Layer 5 of a small transformer language model trained on English Wikipedia (10 layers, counted from 0, width 128). Numbers have three digits each and are written without spaces.
In attention head 0, each number of a token's query is one row of weights dot the token's vector x. The head spreads its attention over the tokens so far by the softmax of query dot key.

Query weights of the head. A number n stands for (n - 500) times 0.00082.
q0: 686514531379284525441604477443514500579329577404541481482519510727431590421552555340490611346387425272486431166489561500618523571503546516666337740379658504552408372684448558468708553442131522717514640568333365521453419530699562486381454477439317419415494566446441602632542395253577391428528523444408647591485273403534400490584705441618256384619475696440450455474608608572551661366507
q1: 345500482670467665610529493669663420378542366540585433324431632239412345419332300606452482759426458619359193574420522544397421521500537470705273537653387414475521486679460414579314533507551620336329567556543542378260468563620521504395159642601674474412523365601486370608522541603558410363357686520528713628580675579379568543462587610336549473284533564465426486410712573429666686552426
q2: 404456313531385548512378451513503548485443310461489503603426523600293528658462474522569526556463583521379688589491425379541573241364525513527400519551325609319372532409565558547482635546391460435376413506593477485455623438448537592511475567540413248489396387480658292563609541605701474663558629478386506604341547461475722631371618474436591497497660505576367419308585548476475439440503
q3: 489586407295390506677542304483583478553434470386366500364611648485460631512385476494575325342464452583380470464574528457488448533455583354480491593509464368597485560664520506619485610661573376553685453577305503484465451473605515707456624430423503567521447739374576719470509486413637613515542582548423596513694401439653285576316534488620465551457556375617597434520746302453360560563318
q4: 586589433318489462440473513426667497563533474435523588422695358471510279467551645429468686317424656514410372477349549359615552404527624619570331453393450746456566255440522504609373442458357277351423514507602389528470708395547805452724519396487406664467593575664686566467572516331373541576453702490566367764298562477438504568357497339429546541565617471513486591418490428696675579240532
q5: 510507404317276537461385618504682618373447417595546601650549370693193704532504493531431320566624557478340794532818675522629452349443412630385354661478493552540560672263534443475580489455471756567586173302713500522524511300500614496437521368475436409535513536416522592338594452626701558433529410473214452598531284452476614402476526332668525380446482395635411325393446598351470385470500
q6: 470594654245463668395542759488371449618654668399573619137464426425557626419198387228544603610458455371479408594345427504344541601468654385543474559486579651472445489472424310457374314422446463497445639608447606347569296662409479648303612548483584710358562327754564462472514661783517622538528374607322541435349598483527504617630388465482479352739619453558548535477649528485526610456471
q7: 473421697470629716560518397617277616352598461402416394429341404514689479430429454646663273548402493396514603577625375536408428385391570609457674487507724208600437507615517433350493572400507366587415460710507393639431525368560592591521615510403415477479484638534575629587514284356585331329546606483580606407553417285707602550510637291758587599657355583603677472404400809378399386681352
q8: 564507416296518545607611487481466500668497571397530405440599388581410584624415429490464682520480420520420652699496517462763624493570337453421145528610556574490365497341371550446617664549527702652416483430490608455398503276523721331530622529592480454583422440493520500510701526241552575530331513535450377632334462828369410520275744292466586494517621484314447399500466474423411635338637
q9: 660308630684412492722469554212601610500622496374386291613437542408281708500558585544544577355667538301511600625636296418519574326661518707424665360378536235338394489621727350317320504500519516451648528382380414444500337301302645292639474612538393492375596509451407421523473738418326789542488611613629292496521319330332504492388790581485526543496323554519524737565450620468451709600620
q10: 357357745379536645500511607446658547532624643492504536409660371423399548500473587478609542390507287250399455507391390666527474656183626405650496628453377789728392360328607324692550431412550516389638641676340541312496328741579583492545257438563606331452406310518584493522565320415452219515420401575474526380687620624371540794584608511519537235592632443713378357571420252607488605433500
q11: 588426541738260404315493655481542553550452309352568674518317382291634493404407393288513403487408235416538545476404457500510606639538399612321475423443702518555389689622532279385672531482580340486529443510545493500523507406582692782672394450322610423500497492614597297392339382526424469514576830520350560451522592450564511524410412356356503648538341565477299466403521409636434676432557
q12: 522196470711496717664580385513504394364561517551455486412219654566358474568527420677636373552602560376595577428369488254454234327508540347269520443363514440527616538613561399345273372693589500429472560723434325528425415642572409857219401467582382350541235453370446383320504675386452558485538304305489504250541382397522386392582383561619594314531335381630317351539500537576387372392328
q13: 513644275450539587591446427712534528451343466559673535401488581571455354523398399727435449569706563599467567473724405473405640467436417487576535358503719335459394463420506575432645705450438592421616329483446398577470623302376466410285406467427513368570525504454537328596367641550533548523588484500503435625565403337493281769383648631335329591463445668598458675550619523577639384560103
q14: 322411385481609694659337476512309392745758371667514368458537427524390507644431351545493315567714575496712533339450462463395510432395356544626602500530594254547663641596290416291485511538665546386568564225642468335327544585572359415638413458227540573457403573606584571411452359380238570697598518521722566508508541682331623701388500554576458466518385592647613655551507546707615492383417
q15: 601488705464433740781504389253624301694413415492334375600528569386616592579377721507650240622500447782753576534577405562584563395553478603622448557516691500546313751485354552415399662588419428691381393511366589728467535489447606480560529334340686674361637559504500687433488558512540628696193559435421485708418430522396492481600722614496545550585660328470571481668538534615117250464480
q16: 212422453361311399554587476704400422602529339578324357348670748570358651518617674381535416496446353434691504600383560345591367343551476385592568687440466276387265380339432703544541408443500317429523462661247641455475320333637554574642677627436507569561614431436420643582430400562440437400803489380511511603371701514489399379282574685602457646562396425496564724616588589451581536617530
q17: 358564558434726318811460535286597639511464565380605483504682496408483574442581570327482577493428638321489125486488164500721535601526618684545442263620524688356457559330400527500481575450396446662592466377552482542575299611577485632363468585425394590298537402561552590525619290696780463446544585444486284560492571387429676693568373559562536808630617476582317621552452547691430471393477
q18: 437568389318547565563653447401394772733640508466445266527267586493734511389590586575647470464721449568256575441332516344507813438463493438672496476527448453560533638371465547436268576567542496346434488666534340577627447292533418638529261486453619555566593542496605449595674393612453485699481475560677025537600263399504508316670584455489467698534676634554655362545376529640393492519640
q19: 433543444511304518627603400434475464596514874551437470403607258432355579447468298551293518380493402460416571587648636612433226416850476500597630536493520511482392546472543649407511511552629556615496551552579497368438468472672775573462612545597447428559408330435593368396647433837544601647482658359692483562751380356614379454603612231744604497264555583593537486576664497474680512537563
q20: 473464454391408351574366556578482265272444402392619510345445401625446347587578542558446486473382385554601475448413555471207340323707293477626261513547513566539396539371540819357349657422493426427573547410450401322424550559490714262393460162383388478788458516366450635500611433455452425490419514650410286458568554551455590521520342384560652428504475417527258563470333317262608590500434
q21: 605508454618344536615465302378484563388333640783659263725387542496595444511450454253254504493523273430489481212323703422600411402622569550778484557229643424423519336629637646589332551379305512489644377693492299429474415432534592469534515385459458508349475393444539485628508456668500496231361522315390803207537649659534390430485496588450429457267791561496277389626635485416439504456400
q22: 548492543380488435414758301530718464598384630412527456492669476715768375519547363286365512564635496496523657593538455289547451638465552184515708467348438496382366492562687541401700627463413554642675553550603439629611480393562134532489350447569555367596572858416453750554635552558451504701697674821650338479462528591283562697485616652477355376488295581466455391529445489382591583316826
q23: 452607565348460296508779547355630377234297294211531402366379679698765425446663624545400426684515561469627419427782403555543560462369617482650399489643543464411773508416565410520626520472590683565415368534566609332326637701823384484637489335504542738527750457500547477519418596558354480508671601302496519521832496317413492441582646492415602670441417522211568353551473508681652569666464
q24: 197727372496354566421496635512577550504451529519683334587497515402324573676705621533507625493534493550519587511516363500462412753380504668528772376488521670432526572217486436366427615500688655456614567522439419547603634419534553481478518533663462464151608513728622574900695392452467228619660401611601551397524303555320568500390569394711374465550620279365264447595291382449540479669433
q25: 282474369690749465500526608477530539749542410325546224581449252500395311432427427480369594591374883855623257416404668708406801529453581298685371616469258451543793555487556563340752379621370572379398478580436272456363522842483398295550512459508279563487583486587556408667310549427282344614479591339365570440207238500421514530611430530636500484672810560405451691432418688420437495487727
q26: 586514490593612244614426462500721321500324452706623591771614318358404419573551570494709409575609394554540785427486535544547396510330592478570437516356297391369526477397519182520767568514367331434476615430598448486513344497547617411484365698621517593602621459533426414638378554303400531464513477519689403562442342523520807419604394587423530606510534386380510490516568362497603429591514
q27: 394522525596579638511626548444683389508471392574443497591500467514383458382460280424497522374525432815500319525612395574569479283489592594548432449596638391507387525518331260471378687170438758436511369586500152257567431549353407581369538598451518860404463319437515702450489400477472511457431654408272528563392437650479665325339507547478511355434419639566763504314525564752351307594556
q28: 324551489466526304454543564441482434507546460401358487526484536503643417329464400634493486649553454482738471578677437405522580486704650510375515550324403305666292650355372681333474544304445413560414597514543580630507373226429225662518521521644675355440579492294453539500682619772379493532659368466617586578277643462685519645767566346518542366351537392469530382272507690541602600769620
q29: 383409554455629216546492402543551528443569392480734671712432625709577549500508353433664449545519653386377527489683512437349358454438518406197605507516370480699454543611366529182417531492457569473617363439613481680436578508596554436553723308481512294801278591530516572629449522165537622458582507346401309576546516515496236578492425868643731569476560471342532380580473454403237858735282
q30: 653543503687467518612409417372614605504573496511354563319526444480660612343398676399561458480639677618301384569466449414486449628469453526526254510251418676398383220524602570599382464334197374548489464354663305500425639662674622335479510609689496452334688488643383445707496363549670454590585565427597408542511640564541429723388658644560586507695392434466577405487355558800478445548551
q31: 521415359589489278413344681732356709625489609224241364454473705556386472594548394451343609535378504470558704536519424381394563453511528493665454541392442527606329369557387531695537622443404420589511349565419539541546702724634627753275469507564587388357681374450287672454581417504500707385639563335256602651637567504486399621578333409489568429625545613475689558316441329610277581295439
q32: 461477314780586490472414360510680428665478338325538583497523465561412332491535459454628382543228447603469579613364576397487485463333482562521543414497382490478584468359586617487425494487423634587378247578612358661679375404255449558528679515664430449400532277460436509447593591737540484588427500425478500296456539589411615452494299500522683592369389407565427383512363432480574440732619
q33: 569662607285274427573491419409463484532436653600564560449449546506619639494666638527523561515563557484467460428359506413558382536518433324512404514362537215358374311575532523624519382465512535551564449533429363446500379431698357654440485470362329663437508845619537623611404614284397509382466586668563364560585328535527415540527569420445374617478516618426443445448445482612588721379417
q34: 614362614478440425686512721397319618626458637661500475614384482477543474473630669488474322582548452524608536426545356543473538648632574351574566556379466469436500623536554401350657457421668487464531794557564565435576485491692620491609477573400584343619572503391485313367320534503491374583448512674369354500571312581532561494506562419479586570473336477480412464449637512582685490733569
q35: 567467334417511449366461447324089533611451587551577384586669325623541545641668585282541689397510455453588567441667496334486620399468493526580593371445662796350316588570517706371623579526514306479648393468325531570369399250324560351629463424372507285598392650524675619584518335417503594451454469460542486492382387647555375393383536394475285507676547560558614408626564274544327484337323
q36: 410535193594585346541398439784617448422567523371359650550522619369384402520176446572630476566423627534436609651464549510656549467459613648577525684549671475572590605704532615548399548443407471567401366503524576577536318543362699507384480493689642641487444311384510350533538574797493503557620329429359516219405764415388507558549559497588649465311604513507359456462421500401626274571550
q37: 458496380522547457634638649390364585665514316553476339655475503696572517308510538374480424490616554503445438527334446711327400456390389455386608555475474435458720648391494638598620640630542522432680768565705326393352660348425380546638457644389534398469490577426455686514650739467530469660580600441524497406574405613621614437523778287380736526493362581730532517481514473593383232392654
q38: 485477487618454569532627494651393556400541794513715506426491442623433543509567344353500395509472484678766580437449513490711478534408295568530440393310539427503447494629572661326699597560228510509620593566526481401463597300522395715506595447516602453425594514506487397459448467184546464509696565485418620503510242611435415510611370564634656366555399590577560490613510509467389489746384
q39: 664569454519459416659365543336496595396609342896560703414523475401466688327614475579646450672433447432394635384420673786294452374447416536487741556296543441521503578447377478335293399500619414660400393577521272639649274636373454387500531438292401681538484686645572531340432459477479579325514586466560548365694518377586545400287569745532438536428522640424552539463697535467477642467400
q40: 470607405540556562513285467479423520365531507286340610437497567588428439579328367683445532660459497439421437688500665539694549559453494618563543583718656407446575585528521627487371500470301233500579562522609401428435407646415573539425594506525541527385556581555644425463461425787537278359596669530522693427497474647592729542592720399345543470551646437362477377352548500309500581507609
q41: 520384655647419494503464497298412515566503460454654432462459533564483604434440395434753452442636364360610500580404347448641532426413543472622412390703478538464471410408604513512791491554396683627334606358346439494453400468539267451465523547482527286403561664529618624418591574564688460396455546353459486415445608552482462506596384545311383312470598562549441521421406450300614463378447
q42: 530411670619329634476430484338560662598694325561576549419365700635427638476430535577419300649472524521781574755444540610325456617510434315385734582263467511493637545590500500404418521511454397545577580535627415493377663349326403600541584391336619623552481500350518331387482650556652433469563530546631500313436446675493608532493586664612510480684396507747697322425419486482452461894369
q43: 628194546561388445646618483476344500448486742449617567643566493087602652660633225521548543448620630453550486690588407627568314598582595593487433467493437369629461593405537553471613402691478541342247519521626566544580522395539443346570466403423290511307279691576464598623500333305327565426615462416553541718607361490542607367330292379307584523457438426313440482440403531619500278493362
q44: 362445459601422553595520455451400796493564477629322557479512206480548405355394429556409401793369460559473667440493465389534507493595490535314514713350595468503493497453656615490559410286466632530518532631466602402490493480578443632610575388374341323577607390579449333607555620253585462530544411632671543685679333280612413634539351595795430662627291548516613456452500497489435296294507
q45: 568465330467399548494263491531718519494395393494485576546543469617379458704400456473363466563552617506528556337577516503500599500537456428441357608401700575372463522396512621468328532405649356469568632675462630362448525515722643535674387346503562407635503392530625356420674601503650528500481729441340440571410500608470371500301529369413634454412695350431302388605422555490645587425591
q46: 389602557568685643482440500543529343089451705431560450608520336685453383242328642343534421735602546547641429409485452652493517465401537642537608437354424318314451443507507564522565518216565384469441611317547767485396342483539489606580323483625493636374523532621597636521460459580730623349357558591521448205378584411659451500627355479265448629349474550379770532520539594437557706496533
q47: 390646454461548658517580425379584408368497629578668428277357610635573487358430453561510760594461359426305567434657455490567420667583648515337726388606509535426575530503525433520558432531726437601250603431352448699471587445444550609669640574276480443598623378477490457484379551607548426631517452308539378482625565378448525735423408427400510469786309274448580470354450656330475404542451
q48: 324538593567729562663597535652595473481426285592426486527565418313475730526504597507518332655654346576537567544588461227455558507515489344556512322385337547680723318449231425621393402661587661186652670471842551523758496752493656454442500489533426397504441375573583518423281461528644693463496554419360496654656653450489568703475489399679365385530290602319442348448568361481386575547725
q49: 483482712538300533507386590571977697541398492762447537578500260435514552670550536545411457472518665608617315623755415391443387637415540480869582487471507582521538614296340286536525276448511429455455566658446611563521392343549486343476483628538521579525671691344367493315507425690442435356393404470511297481569274407510424432548547504408636540349358520541689504510496531441504686630404
q50: 559496538389362636410483428504422518475586519439562353588439402343589671628353597590337340611445685465407375514440384535524335548673408422769562721457704525601561250582666544532642592573436712630478442562479486464592458548483427229456257466395597382572619294267556247476472282485386514400573527408311534371571422644486745447429482420542602581261618418537504628461668340355452616529471
q51: 525512300540524512560564596529369613634489424484684432416462656277767438496599834562518549728507478738526462395658539376462405649323306637407456589566602714409615583493333448201407396564362596429528382683401412578570569348421130566574511401600424496452483618522343481262565468597650473414530416654448734426512403299485326557405338330371578528282558664680394281482309556476608407749662
q52: 320694409354567622432630590458546340401587496742583464272469285537707680420508477720482523470286455488212363624659587446679588223534500426489536600613277436458556538274343396423582655360392079605631508545469474358519689481462314586500566382530287225485553560574492436182531427480386577368561434572312592512737449504337366389666484264527411461423527604504472508607316563679565551691468
q53: 303408475519429894450460426563522589515546572555678389636487392628647590382598306635362255455550468464557414461539175485406483553450555336510489453681416260475285349560443564576607482689726481560328675518435437481454722433518582342518610476591378485217497408423188627472522610450649602699279646520525649469461496309524389369455478518435584577464740551510755539419500363504610596564331
q54: 568485462576728477673500695704565539645818542430582245373382436533432438530477496289562492500411586592406560679548449727526587355696772363496512454655472398629381304571567365496666569579523321470236355716588485309805634648609429488674551423456372749611441479629359604418504554564347473694295387618478467442524581755397404500723458477722592560378372440354201474609576452555552458472453
q55: 593379394404795250418496357378550348470651354567447458302477471524391603749806348844468665420399281404631558419645325521693512338684465550256710196614542418504472254346658600616433375228579318335560483646541596717500816560704373466500398396705537714383561436408409553407458547355353596618471675422472492415703487401524338459321420562434564554404660496444385353458777617145530454500427
q56: 489657609772484243425572539629351519626537354666645504524728500580400522590303451525337451544467608416560568485879570538334573752631421668610421549620437516617515500526482746534562580532576544400343516474515603336324420434650489485482403537743402460478176555416663441592374593556322561232322577707552271340460542500606396644310565526538489721382581621620684350401345581394528157343488
q57: 608421484648555437480512419798629508560524486580277308362320578685504559524360463508535299639472540467618357468491670396902536444622434504488466715609294389451797459714550660517324409478700599637658636561488504547444367572321712500420649532488586274528526692476616802186367387185441413443438492368338409563337425555369631512516684525471600489103521527766453292561574083675539550444602
q58: 493593551259450492628551538673496564511587593579533287285429467225423532602426357581391573163583532682485390211378355534423387338358472262497362548455531255423568401569531349548466437654314384665649701558670422496475437532551464590633731479572372414525463492368762367306626615582316232467448603365619475536567549401521465618663451500445185285474496441475622526476330446397407524424622
q59: 449374577500395488789171405338476345448239767472396191350585547246367414431714423452519465489469355414450519424799359484484504393469434475745638536564432743313553438718464692473524567480492149485476408443488372764304422420684365540610582474462859438618457517541406443625402393504425531336344406445439638597242349466470496496387417574566303576555599671515476461268609371609443689569516
q60: 285368714554508419640335854362420536304465726781450456467468484394485394543453516421094535549527570452504669573496622632355496311562299587463422672476394512496519566430665442385660532665409484362382533508496409686420575696488621556546620511385383612207348548504366616492429373362436472550662553356655371577433656545328429381693656375613320792544375282538606473540437354573956426439431
q61: 422555482397608622653636567394518621556578591460397352875329414379585483578622335387651486476486507544567640514538559434550351539546493267352691473687520545687367607496631511590321591241518477412582541606406451500430590486514571628461339521283279504468480572448417328279362561729659638518727292649412507601473624407650500536465471339368650417533405625361388500661176328437693540619444
q62: 705549416300596347328596462420406492471651518447329500782607391554439357584222596627569580161528532488301612718401317431323492500560477869723559500163347659452476592480530335561734565521541631429479666413464672566496354441325500611500515410292428624405515402793678618543833584543419341647532512489587632504405722481414483516473512420292641579386327489372345424549617359525700121395634
q63: 464395435212448425549374554311605496536636657324311658608528331632416507424619504573511584715538391175322573304557548411324696496489594532446668568676631652677530470696421472604445422640260637597556734655519474287686570459409432449567390393537588330617352462712465620571392358777456465515488688406564286696393418474504528535356660237599683643577339392271484778328515579508387508540373

Each question shows a short text with each token's key, already scaled and adjusted for position as the last token sees it. A number n stands for (n - 500) times 0.0017.

Then comes the last token's vector x. A number n stands for (n - 500) times 0.0098.

0 "il": 442544418554555476402447636436169277341870072465467487502469423456463500588407568558543499395562495523461529466421570622398666496516654850367546645442593438525628508471485509434509544547591459
1 " em": 400274374321618518297325725386448454457762216596494431557595463404366419481498548461668533456512390515358603602363609519492652488635619651554626431485449502616643540493420599496624609350474567
2 "per": 627386339363736582536302747385364534389569239568521542513641392546503440598427521522632440597409269531344549582324521569540670482762522486626402601456597519453496459516623452418441527481462583
3 "or": 650487564455698440425343647434302364442638248534528638588477472481628464471506415533640525533470520469398500547444501469461558367617546635582547462385420528507545638580453542543416596495519547
4 " named": 530517501450560551399313664389331308410803192425532374453500467569588558518448395336450551488518480458433527543409475562542600472564653760458581510462654555416604347533520613474495620531493553
5 " A": 535510585412521651401261676430285301415819151563604522534614387516458476524348420509460445511508523319468373644406469551493522604580555597575571509507547462484609438439397555417513558437522497
6 "sh": 268560710396564661387364714361294425391686078633551633501500335576475420590351533505561433585520453381356435657332395534577707498610534469606481570535486563505437379476380507545557517444636440
x: 723754539551521574472367383599637498579415473472431475499563600588462489459437353610323552479549624594484473588630239452601488577512497427487283501537453469484513516370469715746583442575383456445588582533464297511619514460461583424456693494381431546462449330534569463529640705585572789450459296468533553632408630568403616369398468545471523598476556524507318503450518269527679539649380
Which token does the last token look at most? 0 "il"

0 "ed": 460554425564550465407442636432163279340878079463469506485460430454483497579408559542534527392556499527462536461422591627397661490534658876374556623446598444513647479474502514436505537551587454
1 " in": 434484478522630633410421707359200326417907214476550472575540438539522468531421450464458479485532446640376612579377516576377611516547669806458559549510527540613551454463529533499644630489416504
2 " a": 517337499388572682286350693384199297402832183514606415637541426498493461640372451448473484413455443643359557644329423664385564605562651697501586540527551573575593354494497531466538544408521572
3 " com": 736293499374630604411351719354240317314800139670507358638546435420479454450549518340522600479493448452306507640330491593419702630620641608486568546396447548540497556432470652398607625474481610
4 "b": 512481537386668594486399679379241445357653202406518482478580506518542397537455396512513463554697638424356533546394501570488661571498620588495647498348530561550570573492458520530597677610461652
5 "in": 553591573448589448479433646371386358363714268385541571513604483506493483589483422517548459411428617436400429561393453547427602453577538677546558583308571519464516647485589471467521503487533576
6 "ed": 513546553436553501388418655359339377402687220460503559443476468477525432470443470493459508486514462448434505588393525547465511414644594718555538457383549472535542433556518591487494554468564540
x: 607684363478362658423449509529491475425317379580406596698504475578567535446632581629302565649637622562438605535524634526615557575559421462497430529561494512493535413432538718620527458499544663465512448544557322570661459562553488409628594533575401545495578275465506522455602659743764537414525352443587482821292545501516698482436560590591493494570397432438434486558249518358620467526590
Which token does the last token look at most? 2 " a"

0 " of": 458553424562567493409453634436159275346894094475471514503451452444468510584406559540526517380547495524449523461413581629396664498530655864380557638471593442536632482473489501441514548542581461
1 " a": 481474453448591606325383690387177280370885131482571452578536427454474464629382485475469487409485477657414566567340485674390584568549674763452595559492563529565621397487464509471515557460555523
2 " l": 511369489402626598419439746417355343375739222550511467561476440404439553538460491574502501483524405524413546596332486524512593520500639704486512500498523597610535489534467553530583555434505566
3 "ate": 716389479376696492396343806330262417343830146436533564579496418525698539387481337435563671643543479407291559605393487641469560595544631664555531601441604599640444471594499563506584605394520460
4 " an": 591409602399568732390363711254284291497794146523512400608572357463477514535392524458487494529496546317433442647341388654477547509534618681582551583561556591610492458543480536444496565403528557
5 "ti": 522547720458592690425377688384364392309863079576508490634530385581504535613442463540500442597524682430381511617338437594546593544553453743610570545520639559501450496386490547480498521480602531
6 "que": 387570616417573564325401670383379519450719224571574477474445470492534485540442501525472444506560531484441396610475367512540487393582529697459484480531555479521518517495473493461520597495519527
x: 612457517580390427492396494568525544411327524567579658687520334699654357541620443579368603499517785549504426468642549373581434583564555319518421611502496472372675479344427668544531480514541438528663408536628438619770358387438630454399614472447579606442459427403493537497538684532680397428379293457365414789394640568590483483463565555580479389521448447374315436458526526509630475483592
Which token does the last token look at most, and with what share of its attention? 4 " an", with about 30%

0 "a": 450531420550540469405461615444166275356891079480471511499460419464466498587414567569536514408552509526468533464430564614395657477527652866369551638462602449508637498464485494445514534540594461
1 " G": 484505410364660531404346700407343322504733235566561436486463361504506533548408540481503473469443450598474625592369474447456540537542562653486505559500532505514511458500423686468540577419562533
2 "aid": 523462370436707499360408727370322253328744169574578576351560365515494457449397491581485481537550342532405591432341543663488555496544601732634564524423495476513484411521489589476536619482611508
3 "en": 585405464390641578398404671408398408357838209530568553403577483492520512584453477503430479581449467463351482502427513605428538447586569815499465512429538515474540566490516522471496540458506583
4 " II": 596532445338642542493344650493393343382781146533593442423545370479499504460418616596471507528469666434437356578425410549507527455504507687631484533554554495560521486422413473464503616506520445
5 " received": 482427478500649621409349719319280283425791093402620482435533412476525484475336462334535612509514446497470487595386389556440561411668749751630531565491470572589622329569563621479494598544433505
6 " p": 445604586391530618457362746343286365376816265537471447650447327479505413552499429441525596489473538431505519681493478548492630603558672575496616403482570554471567421516530634431597542488502493
x: 492574272523691484364453368593378659422225393510574626563556651395489477477422471641517523687526641493378573525522448542514442490620539491401321585612460488534662520405482708518459505681428524549648535588309482531639469330448602483484372462524608694547521410446378568591659691629665540520550594419491501750564298510649631477465523449416367410506531403376376549415438379352665516442579
Which token does the last token look at most, and with what share of its attention? 5 " received", with about 50%

0 "f": 439539414556537462410449625428163286360881085474464495498454425459451489592438565557539518393543485526462537480420571631402668494521661857362546645456615451520626496453486510429515541547600459
1 " it": 413363388436687518346385707365348443437851219509512440658512434521498459480449495392439600451521455643357668678339451583412552480653604667603549615468612538581486510497609527586531608532470641
2 " in": 506406538493637671399405714331212321399901199492554461570560441550525454512427426435454464500535421609379612612385504571371584509574658818495560555509524556641555473474516539503660633501418540
3 " d": 662419521359588543358309666296358344412746191571597496437445362493511494563495456506562507493566474471341529536308458533459683525586617629503532506503586569585600428454465676371527576417440499
4 "ark": 659424490437677536438419718409299284222755250511703417506507343556568495618483439475492424591601537431385550614451436578444566574486647638481585625425459537512520541460522522527525616591498448
5 "n": 468600573453537553526475708410374381419635298435477591534461421507530488638480428452488635519436533491464494503446537581500593474510582707519519636438487448599560658466422583464472626451479646
6 "ess": 420559579468578425500485687472471394270704233620504407487443431467572492549502565567477554506512544473416429592482490613438502409560532690475506631403504528553478610513462404510463579507533605
x: 668522445559495400408427531631547476325298618505499563617336436546522405580614397696329540516720651454356479407648522640529577383572490415492429536608499449380568618336439595434453513500675597522663314611535401679584481567607463454583649453533393583562612304515469371494593561574605442332421436406451552861323517500555693420390542587517479474533577467310549399488386595476619419510425
Which two tokens does the last token look at most, in order? 2 " in", 0 "f"

0 " ": 468542462543549476422443628454154266361889092480465495488446437454468516585429567550532522371557497511474532477454546609387661488544658853358560648468593457532649502464481492430507522584574442
1 "ener": 353366369485678467416305852336198331322784195466572460640602362524521492553450421456538575494454346579403656547462551605490550438698610624475589551358569575498517527482539486515471572479456571
2 "gy": 531371451396593554343473718427331387322753158585601552508552421460557443529462570409528544571519389590387593574410540573495597421580594757475546517396429527602441486497478562548555610474531606
3 " from": 530363593570682716354385767318243346352929261573557475465589505561610422506363458425417480488473443457442635633436472540436559547556648728566529529519611510604503463465568620502619624412456507
4 " his": 554314645386609738252360826356221360359809233608590442652607488453520484550336499393507565516433574392348524665395368704418526541609650732519525527479552616668464411501532502505518642499544562
5 " own": 495410634382660744350341754380324326338851214573594413532602467474462500532338440411493581463430539341397491662419414596454531603535629744561628658480521549597554432465545537417533632465492633
6 " s": 467578622393522570402411792296358378425778274598491492619485330450402450589426419484465521533536558442487409618409448532541610528583645668378540605491532617565549374577392550480605488492444508
x: 518580474579699461437441403636382623283429399529568496504537683451606337419434577721554584591557593544263506570649437696514542463719466500477295627566458473566647643427529627468604453617569576491715480605473403562495499308510531430509549399402423534571512415487542547670625692677699568501447438541304578720470451601513608459314454567449403456515559503375424481511430324354650547394551
Which two tokens does the last token look at most, in order? 4 " his", 5 " own"

0 " rece": 424540401544544475398412634453180281364886074463466484528466427459489516593423564512551520413566499542447579483412580609410665497527691852375550630460606478529634476470500496442498559530587461
1 "ive": 493438384469628513368347676341302390367776154443566549423545364505499434564363472448488576567433457559437563495378441591444546417652666692575510627463610555475512416484596503439483565453497591
2 " high": 559435429468577524402433732435192307333835081478556436487470362432455496557460476478577562518506394547394577549370529644466688498522655830418562651422581499538581410422511537468521557460499494
3 " r": 520382500443577553403441772406363348365829270542529512621518320502490401467427392473497453509536418379423569652430467570543629560586667663479546501369608580527558387467469574499589558428464526
4 "at": 543458584437509472401400740319187412391723201609432655684432430538575538626525433398503613601506602361330606507317473585404567522595626594663585619398502566586426578449508583365661505367516537
5 "ings": 569468551375552544427405764313252388382815198582577570507599401530496407551418439383548472545514524346396598602403507515425507482607573743515619542406507606492620428400463477512541547502491566
6 " and": 501507541391551667457356627318253341404835210502512539476506428547552461556476474441450536501537515372445402570458419564385556445478615738549607604504575510503543409496504496517502585460473550
x: 745602386494567430526432446678341550385301328582566586540619552450756484499511517596194823618527697572404378528626363497584419571617511425453357530533585470534513475415402667479570577515604468606523503638503378561570475598533603473524662480432453574535478360455421456479555761633794498455543526455583490643405477497483607533404532629426468474430467403408412455521407486380586393517662
Which token does the last token look at most? 2 " high"

0 "st": 448546417567534481405440633439158284344880080463477489494458421455481495600421567551544510398560491529452539465415572629393662498530670856348546643452611452512625497456486509432515545548596473
1 "ates": 473511439556579463419447658419174277339893082480483515486470412457494496570413549541540562427548468555450576475452566609399632466532668873382548629446594460517621469473497489456528522514580465
2 "==": 485411457439630500389456660404213279386902168545506468534486448466429483500469508546553548408491454450483503565415441697416642436584674759508576701472609489555602503414515576517490538480554551
3 "\n\n": 518481496547573530429372670380186286339891108519457500478496432476430487545411500524550518380514472524453518523449503628406611484613643814446536672426594477487654462455488535424550558512572463
4 "The": 537355631419669712326358765346182276369921232535555519559546419425472580533433455503524580454487543465419480650408437575443481603656655709497591560517572513583559436498530531509460583540500524
5 " family": 451458613434684656464284793357209361226881090475620482514536411434521501551371574473483638444359562408478498582374517575422580454748549754398628532614553482501537493439574488557483537466459527
6 " ac": 352615727379547655355324688164381356372859153541578549567629423508402412482461387396459431487564617399535553695316497518537587548636660639512611521470597501597656501564507685431563597497468479
x: 590562355424525583518490421485485722497355301706543467535701522502498253428525335664505503651483523459392498495517319599524644542738608484406310576570525440679708776451563707443539554679431458592626500615561459461663539453513467467480556612410532586511394396507472441482569705566620479536338485471368502559549637619576564433546549585507324506588484468376448405403410389355568384455676
Which token does the last token look at most? 6 " ac"

0 "urr": 447542416552545478397448631442168290352873100471474500506456440450459506586426564548527513387557497517449545466433572626396655494521671864370542647456621452512628500468494496444494546543584468
1 "ound": 482531440555564496390437639457157289334884092467490490474451439446469520585411553539535518383558468556423554466419566609388653487517648861354542651459606458512643483462493500432511542553581466
2 "ed": 522489485533562487388424645427163279340874078459472502484459435452480496579404559538531528389554469563417569484415572621410653476529653878369556625451597443511644476473504515437504540554586454
3 " by": 509389464509704619450401708305237286360897234613577536513529451458553541552427430472461527508542482517446518587459437498402605490606584664482552533535550522535613477498530529500583578413447422
4 " ro": 661415562353626631305396681358397446362825184585507464555539431424348395472403404430524519440548631280241480767359436508457663496589573580525501565370554605508494491502563530492518532480467624
5 "c": 374648636365566601473360671323424489538672254432529389591568386588566345558486463518599416419480658438449610692478486583487610377571616589500562547453492541665517550518650532512556561447557824
6 "ky": 349627563400572625399335635435323408304742178573532551428519457623477487543546453471477530559494546389376434648424420666526635484518531647621480583410618591437423557450530542477485536405547611
x: 715655434564578493430438563575428473594210453508479545563479374567598461568507543639242653605523681548364648698649429453645595551476555342461457503711620510577549480368459602569500573565623430457471511494410399581524437446478587386330649465430424649438546327527410380527628601528629650264388329453522406737340578529544696462490541423456397567628499373480312448571463561479472417532517
Which token does the last token look at most, and with what share of its attention? 2 "ed", with about 30%